Layer 4 of a small transformer language model trained on English Wikipedia (8 layers, counted from 0, width 96). Numbers have three digits each and are written without spaces.
A neuron's activation on a vector x is GELU(weights . x), where the dot is the dot product.

Input weights of the MLP neurons that the questions are about. A number n stands for (n - 500) times 0.0015.
n2: 145438517680544628704574456338613523336565610508422624422677551549429436432285459570294580460884443492504564599526496585523200405431496385733572202589318492775488437561391383586500705659689448377368252512670472587390496406520383678599642297509580400488485546272534546332413350261352391521
n9: 565367500647576462544425577625610492610459564644346289421342392361484354557548826241581585355628481615489704312515402325284292548473573520454366642414636547351428591626231268413540625715591508678508710575332444556529520646311489660642485504650538480685385613291657623528332080402735589514
n16: 242496813304702435492450591544396470638460430624707480588565281526617747701535460466635697602315504523437682569694481409552648535598504632350418627532238393845496396545472401492473458550527696375551437554273480481436591419596570200526541425517343488370106355573399632394529409532449246490
n25: 493486614334463633552384545420471654662481438594464370543671528353558472419518624507701507378459367478497488573438558535677507430290363649662413623422430485419684533602623344645554468400496368133184552417474732249508455402410604376559613633323707342570352411489819628294531507612559593490
n55: 309484557597542465643298623599504620652423662599788394475357356304525424285437539430423433378414349566484125448512656423476638579346483604697604438453464650639563322428521479471780712675508668742567694616628551542603679545290349959220536509572568429550247488365796429458311517594424610552
n59: 291304532513562616513601450377522624500518650367233802553537615555602524365549234413560257469399695394513702528579570405690610317314455411088785425614524533607724350474772663456302522391473500537317374478277410438239591324555635411534612633395778473271714617077658604531392264605338459556
n78: 666451470379454452521620733468311540348487479637122525471604464449433451445663483467572129433466432587241627500433381609421555617549247421585456343474714284147592673548743530276818541471629680634336470628257454612590266492728512538588448451397504639719388818391400358551487436342428585403
n107: 457682758346447397454447628345537471751690425637391523519697574343587161319481465758702496512382504678380364496579391386417468705548412610313529440376597367378661466569256496511297537559474359508244700655586423526351388519563356838449581410541617508515548700389402375492468496414535380619
n136: 512477512373778371673535597719508237426406429578316556617579393153552564371608467559416404287590561298591668733388606577515315349430532520531637571655534643404524429447845464701410414578559616496252576393431729548344419449471477544336254368714473312468703283546466382508496727496786464425
n137: 368433412615439592519595263398496687425422618752477461496536747500614512701512729677496658446342555420646384576457285537623554290582519576459518579480219229485531492683473375345375526575633250429608322409574566626299481519492525729551570373574423277500794396592379605677645617735705484589
n164: 436540686443511318507342492482434568365375459462489271412477580235685464418437481522557582433607259733468444484577442565574542578536358507307638496572362559466515353290254602478306587355397578804306534522610695507225428562622391363567525325664422440369496627364817614766668549489406474467
n172: 517608551678668346459374375508363300302467537487746454552453266436427430695315677371532529781627445565387291491685355413523678541476413439334802605546548608582467435602646558293136604412484418492413496569312463280597396415445582332641445596579705319409476588697453687372698216420496633789
n178: 140449495711517509465496460454565349560317383311319540689550528285365392681526608547353575487527500491587774555496620585421347858479650570437358276803630458711562375575593433435526577632439737410162482496295526179586842513437330631655652369491513359474198474454383713249335558670336269426
n182: 787840546432601371789439576487700622595491684532491821470715457559307296389774732409504473593613601482445543555500370654296704416282473654547529500662589235460473513618554392670413698371364566436442304408617424426491200561713513799584385321405682487061242650454441533478690603387509607598
n193: 512741696617465190342523249556485523465452523416539397550272677347465723532622468277500393567710679422724627406570662462530411386356611504447545272244412599520539357545356616574639733427516681549626702613688314414460181604552389465504402433382462417666274580271571293599500532348393508510
n196: 299626440542443373457348500395507606412526440559401583652604705556282327681507374560465402655493387311336616534732355629459375651465551321631401581632576511522558525665460558479688605552436489370374489763478670600400631479485541647486317328643173471641528549399658489319301555592612482388
n202: 763508312489328149575477496422727391415616450504562306627577344561691656302257565446455457307528452554511237451717500538356444606591559426564594361684308364362378140500512615508342687504387685545382267298572713512484424573725608445519492504424421555736523489333492629551328412380591599437
n204: 539520668557270398553265433600369607696571635471431458328424481391552376475500741671652377451468273632487568420641555625285513381351528636594467348536615500444609483457504575569597599636538616337570627763346433510396311293579530500473446466271547567440607602606601326620570293475366678481
n211: 754297466662537479500435463225247484315246334651492384488233394514476487376529622175425570356710578610484761607577343270705581414405578349728406524638487539369504593645433517476395516671468582441217174508487525297664496762643454663488492587496727418578433456598602548323427533446682434620
n212: 650480300433577428413678500535568551243300431345363608673542566281500619488418277408622347500222547528784235491554753516639461243496269716468242419646574578656627577625488463379613548588374553458537500362429397528816579460391678643504433552627700401664422261615328543446427533734645280661
n222: 691542323551500607418556536557762385371533250649559457420456427488500515529436632740394450411507429479446404544417284538513403429400249468695659535500254537422650609622792413504311593517616592471493418412627371267668532395394661674558575629245619550425367707452544421482522514569507316554
n236: 444462435636578321551419393407442328631356640375642334527658631478679782540386593535541291547581634305522415206511519606796507394796374375232549272360371463524496334552492588601407794443601543476539480481552409613512516411403415527691606646609346496614545389422155450599508237424615365406
n265: 373331458737644245541667761374520488496455420583500350765583297567624405638524616575469524565554603476707343706383480500416473363496476580423542528562393602379649825546447500472548622445715343409448366528315609368306488182632725267500302496427384266266350602701681526455302676557476467679
n268: 385386589541659589296654342326431437607532593436374484270528634361562676520500448229583457618300519105333685337383435459607463523621610473504511392385301693535688496519587551697362576758500691726363701581556308539472801465544422558556534250492358379641590546626433591312578575627512464347
n295: 674478349309441411541570613249438447548637489389614398482496352454611444425489408730295346586761656426578585414759222453394387403428451567371585710371452665496388625329640413459507529645559478542313481485530477378504489710584376779536443623696597564680593344811550551402504435295523508603
n297: 520649410670656439705597401686535268670584469576365397789370622426414428429598593304568330603524429383530602508419357591741211633390733531368373369364504227618398477616699452453492553355341653354594520384356536391480524415387311523410670240256680701622530469492462595677648472608532508374
n299: 582338753461520365578480537381807531500512267525576373532534378505657678533520692480601222296625500375662837525318623331312335383547688524438666256459306633345651512364508430432392389757641553647264553456339427697442665656804419504430684530430589646419403378369616642378436360492516582460
n306: 312345492755417512553612385536600569559408466399693435600363431656523208515508348456475420721652586684651774559532693690518539394694534413496352548276508528511530612486508346410560625463522447676621527698635188530687362328368572700345547524488554481226602533295580388374468419704412323446
n308: 656449487679383420455500586435568361428570528616572410020362635302842613508719363330496635512670442464450430791443273516554454645610410580531264460521560739658411388512348681380492689425536666500711582308545520504350730372413446528542617513591601504463368650508334449419703591409553837345
n344: 476441403468747398462320467646537759725538616490633486638306842635356505491542265710590340383682313273642197403443495514332469458414646663594504376533684672467495482567491789301385418550255626814641382403400392291149747546869522626451590560300298580641612341305558263556485120490354220321
n347: 417448660300372515576616268426307507588485451559654399493685435464401684716461632353397345464379534436374515582460535510510406525562432344490558472642523203371471535759206504267292396521535464577389421578507450610577565634639524450643521500462712228478521736467466647482481278522511438685
n369: 721467565379508653492454628476315556467346471362488394364665297266575154593680543521569318563280432621057450334649393269472603366589234617464584512410353416487837537596798334674744659610475513509445686475453513529599670636384643546308383272567552433656556590456568301605439688611407385586

Each question shows a token from some text and the vector x that enters the MLP there. A number n stands for (n - 500) times 0.013.

",": 394508535409480566336445605495435272504537510280362575263460647659610622592326587494511555583550320426241645439321743411685551478510492531329658541606541465415238577222404502676383249593488363559666566612663535473802583651422532363486385448450513611621575363713485696685511475413489509471
Which three neurons fire most, strongest first? n268, n236, n164

"form": 651421496579363549607264583550551662624494658579423520326326577509488649412397462473266650431506319555385381433288638448700446392560719590350565611615458451522466734284383598532536366490565302629704500664510789377687496511423596308430437589385380718434438296410450304598493685402555424786
The two highest activations, in order: n55, n344

" had": 539367576697485372361381684553335468411606588307374598370496473531447614456368515522510542572558256445471670326403607386662426743626452598422520684318508397437383465340412432591520139656648435615591464676660754509722457595331532464399390622456509709550713529490271534557312565422539519568
Which neuron lights up most? n9

"ich": 393616172431338614273624657551531549632712423425454545717510257536401565779525651624560537633430267517303471538343674492439563438632597277623434391708365560622230600510522516645498366555424442497587382383475673250545525624338678446620562662475312551743496452557399481579514274370497492519
Which neuron fires most, and how strongly? n202, at about 3.7

" of": 512356491586425525390325757404572434404514590347384661340430744551491734529275547580412607549505292431519667540341545443540495456470569708452574422553464381440436525350397452613527184531623431615512378643596622421724692471392364403576678538471504745500632385416205565455310617448531599716
Which neuron fires most, and how strongly? n299, at about 3.6

"ir": 703583380464301633514426610608396575340511607506490507424326487502240309480556567779565586581387394431257665604424739479327545648420445683335459489717402643418121762565339557814503289308548360484548297591638587525574522783629509542501616416511475662516382508397513436520549495424357578447
Which three neurons fire most, strongest first? n182, n78, n204

" s": 554419359635298548332316665457504628513482592239406609365473605605462483461447601632584511624596259326351709577196541539617549564548462655462657644590544439502460485415521461526417228312605475468574433719525667602730543562454571349486567516388567620423491464277325448574428701269554574630
Which three neurons fire most, strongest first? n78, n59, n182

"ia": 649521498568311536371562445397656333496579869315485520577425666630472698563375359446286559623588359327497447243418784482466397538482482684320294576676588618436366560194531419583508379535562364398479410373573590588734566636528514367395404540411340585619430452692610474540492706340496569727
Which three neurons fire most, strongest first? n295, n212, n202

" the": 402500424552308483492547730513534460355487588403423636323356686413470708441392646504511585580442251597450752475250546501556548556608488626340478555462494604570347401369393580640417207565627536522556545615566815421734517482436570244396460481428475692453624454428192616518455556454489473693
Which neuron lights up most? n308

" ": 488558446567350465437416636452474428479498585277645629455466639588413545469410469566486480544659203346520622628183658320700568620612417604511484558494515430359282382428406589688322381508528477404749461637621569418774515523437568418449459470494638666376646477400450714602346592358561432569
The two highest activations, in order: n236, n306

" \"": 582386440596257520521312686713523451515591646241504563557522640621479638564336645597428533573544238368513638504238376450633346540491483561456532646543588336466382501460421451576367183472382428501482515691665566322763541572443519345439482451398604651480737470599347683586439572455453626536
Which neuron lights up most? n297

"igh": 530496418369461510323620648605303411337711540410460508338429352510442455464702600612286687586436359513370568779400780731369710614696330396406364533553572551295400605463506535673431314363507365418408294735729650641608420585394647337285770650509434537628480613393460508571451508470444466477
Which neuron lights up most? n78

" Mar": 332641332437366401319533663510514575507528644317319739395344494538572525445437553639495602652702309545517644559128469508686528488553461686387519415435497499430243596453406613600338249606598499526618561724595635365714375549554565351510522636438358568634429440486455547524445652321518520491
Which neuron lights up most? n193

"ation": 581549561376518497386417653588540474451430573438541553329235558646481723329436521553325576553401376395487346346405648602467434532354537515353668678541687344437594632200555438641616262569684358488603447732430631548821452650567617492351374669467336547481506446390420454488433710487469283764
Which neuron lights up most? n55

"eam": 477399376713349451428434722494413442484623677376465649293292353448417640568394515514449645506503626489398370472243576518408625542592399621458548427433470527488399551265355423672581364644711425600707378638643663463672397708502611170406553432418467670419241447548523460790408749489646405724
The two highest activations, in order: n265, n55

"ne": 495588322395268726455373640372541481481507454575378684380394390643403531636465517645536726659767288260583386527321599403386736482755521397506484549501397526416426463469365720519518246686350313482440348416526432502743301582529566343374519574517590702557405491549576555618496620536477586664
Which neuron lights up most? n211

" V": 488584465415248502476371645537416508484634576341447689421396554545487394450286575759580609613669308326383773634143447488632400422428399715396426603550627440366367511444351584643461404550634508497638656721562530524751544616417560468375508583410436506558556434406386536506494581339519403606
Which neuron fires most, and how strongly? n204, at about 2.7

"ut": 581434588538501404347461590634602706371533633473591512447223617452413544567470500438422751551528305391187509393397439443778554528380736571528643613546551459549451435292404612660413187531654349453629360455509554494758592606495537457540577512405314565488556305432434434585374889320524415675
The two highest activations, in order: n211, n137

"is": 679547552514326568504443576471615476398593625183505493569246543635534491587564565414394663471535366513381547204207548534620363443330514722424710550411575452449486652308430480713463463488653559690272404357724535359550443716410699619554408675621578499481481417406307507492510760379493370714
Which neuron lights up most? n295

" G": 486525293460239471401381662534414468406595546312413688407450535458453436524380602792493507658582311385399707563285562534670559439495598574458523644589559627452301323524434551610313283524635520385542608798576755462776579654514641464395561541433333529416576375296440547570494612342465450494
Which neuron lights up most? n196

"rom": 455390450636251532689370687492504404432650805292575467558296541669519657574468447273695742448408455441427641459260626467628423581497431694435460452463411649420340377402364423809512286611644436613346438490659539418434726620317698357721363600367408445526558357563414474631541680483560429612
The two highest activations, in order: n268, n236

" and": 505389597617484525297495742461433553445499499311381706234414618568497629535240618577534685605643264381405635394279648368537515562491399663457592595463472411544377453370452478496549147506600429642596429536630667495797627551328439429483501512410496668531572498433255555550414651421566529559
Which neuron lights up most? n268

"t": 471409559649328399466315632583663421511399682419531623320272594663514603478472448370510655602516182501419511491481598506634593528426600735518577520427354395456417360601316509755440325636513387482652352643539663524686493518235408345552440530567446752445612615399307657621274656367528474530
Which neuron fires most, and how strongly? n308, at about 2

"ru": 369541489669482631680705620502645416475605637444488412373287568529515594734531474443498586557460345508223384455304724364536631605535409760518690726394530444519284619604388392566589159596551340421532301483499571393644349445498483510490504653517373635303789264402334452511395707363552492648
Which neuron lights up most? n137

"ar": 696524560464496406715610562404566623413634639429367665481348515544464582355520588357461663582494178537523581495284504577524721558453554487407607355494465529343402725449485422680381286680731469600538416569629547408751407660386501377551469595327432639567325523431325167680493566269395502511
Which neuron fires most, and how strongly? n78, at about 5.7

" at": 431309498662402458351383757550558431490397604380449570433542631598451728425232639726453507562548264381535653512435530499505542597574482707427517444620458463431394443374341532602308163595757461506599390696556566577635491598349437344517537547348642723510572430413190584565369495440403661678
Which neuron lights up most? n299

"D": 402526509462362426464297641404491611429568492258461725513457650608507466422394592584585545576632323380344751462286542422600518547476457679396567523473464355550297412465336465739451170526640472472491505834554653445811503625478646442429479489384520604425577438466345633600418577415566431661
Which neuron lights up most? n107

"e": 378553283642348451555384626380451530417551790406402524334221589619322596480397377455401803487540307513342564374536630576505414627521591615511760346473520543396537198541455631723550143497554352518494435580519704340702594470633468421521397622357635533488691668379630523560485658483450473575
Which three neurons fire most, strongest first? n59, n2, n202

" ar": 367349467536313466598589661488623421516593560338233725391407581538416598432393643828527644722591302473450582461340612541681513506434529599488571590497487518332349583435451577591300138516516542559563398797466596511574485581445584356506375576299488640627430436424148623616400659304567525565
The two highest activations, in order: n78, n204

" F": 358404332573313392411386761519525452392481572304509649425412570478540540616502566669531580556664306408404720574220562561726589394485463635427470496442505437511249398445355505656376213631725501524635601749583655408789517554533600479463519443378475652459540417378415597528492514330496487530
Which neuron lights up most? n2

"ter": 435455477670265330683437679475512387449438803294323665285290595574461682551594499394438699592491328566385550669443555493685701629463673678421486479397416269485338385435276380662410240512538459440581412684544582501603480562396606341451526687516451751486576602385308558607377623490570494636
Which neuron fires most, and how strongly? n308, at about 3.1

"orm": 473599304504315463377408760621661422568504699515444643514271460588414740585616539544673333448367424578347476487395716521517634489355655441522543549762450639562147511314258433841572302712635246427510316503435589436593482527747534373687551519422462548448508376245496422467499498515487490646
Which neuron fires most, and how strongly? n344, at about 2.3

"us": 440562483478579515564285616719701444479503547375245585555304365638391493651455367489395708550658328383402556388180691405589523432567727640401388560514516608397289631426594588691395495465612230606393494548473596594589349460531528496573424617578443606681667445292455372363347684509608433737
The two highest activations, in order: n136, n9

"s": 491552458578411703564375752489601402624497541189453591268367643549431488446671414636276678644554289516336489471365465361599468568643703590456589460457328365415489589413406361559426370631476510508428473548484539437738468647291416423585441753416467753543418522404485498600393653349466544826
Which neuron lights up most? n222

"c": 664416713619306558556447648477364579425469564379614543478355641593560586248341573524660711655657202404260444478383684617594442449413535614340655485560472497385605591657316595616536339371605412426594324577628508422580601574405326525413455477450318713468560356485469492494439701285313490786
Which neuron fires most, and how strongly? n164, at about 2.2

"y": 426554540525481426514474767648598464253496668250437670428327448611411571592334622431435680513504193441526605636295642491705553474262655509377504573579557509402311713278663624722556335482406525491626307409340575471733509630382506430271471598408558622573626411395430570491380710502534510535
Which neuron lights up most? n136

" n": 444525387482353555479278630421550604557482539247381541412494558548481630467448578593431670568584252359449762530200581556723520488551428614410652708533592539439234338419340488674470291417556477558561472717555580421713507580498567419386445475330616643420545488428316625597471705208516646643
The two highest activations, in order: n182, n164

"om": 603412507624372607595449756611792542529534755260327581555335388620391680534432496554595489584519409469442560506278585409656702449495645665455388378552360401392444359432281504669457284667631496450608344501524773355596496728628410306440496556511537604560520367273229501570288513436556446630
Which neuron fires most, and how strongly? n202, at about 4.5

" R": 400569455600300529357307580445453536459615519365386611506457547498488376418317545674625584602574279360397574600161549387671577487560493668360492612524572438444431565408371446635334328518641511387588606787463668377822619590508563527579523550443532574469517382309279613532485645473505533615
The two highest activations, in order: n107, n178

"ac": 576395338444307552364601457530386454458543534486450668670494318614477491445532627700631615728613154557109551562298555396725653433548490517455389425771310440513468680418492511731610320593598484478692515493491418287388496771403444427741507614503487629449462355472448358411502584412521613658
The two highest activations, in order: n369, n211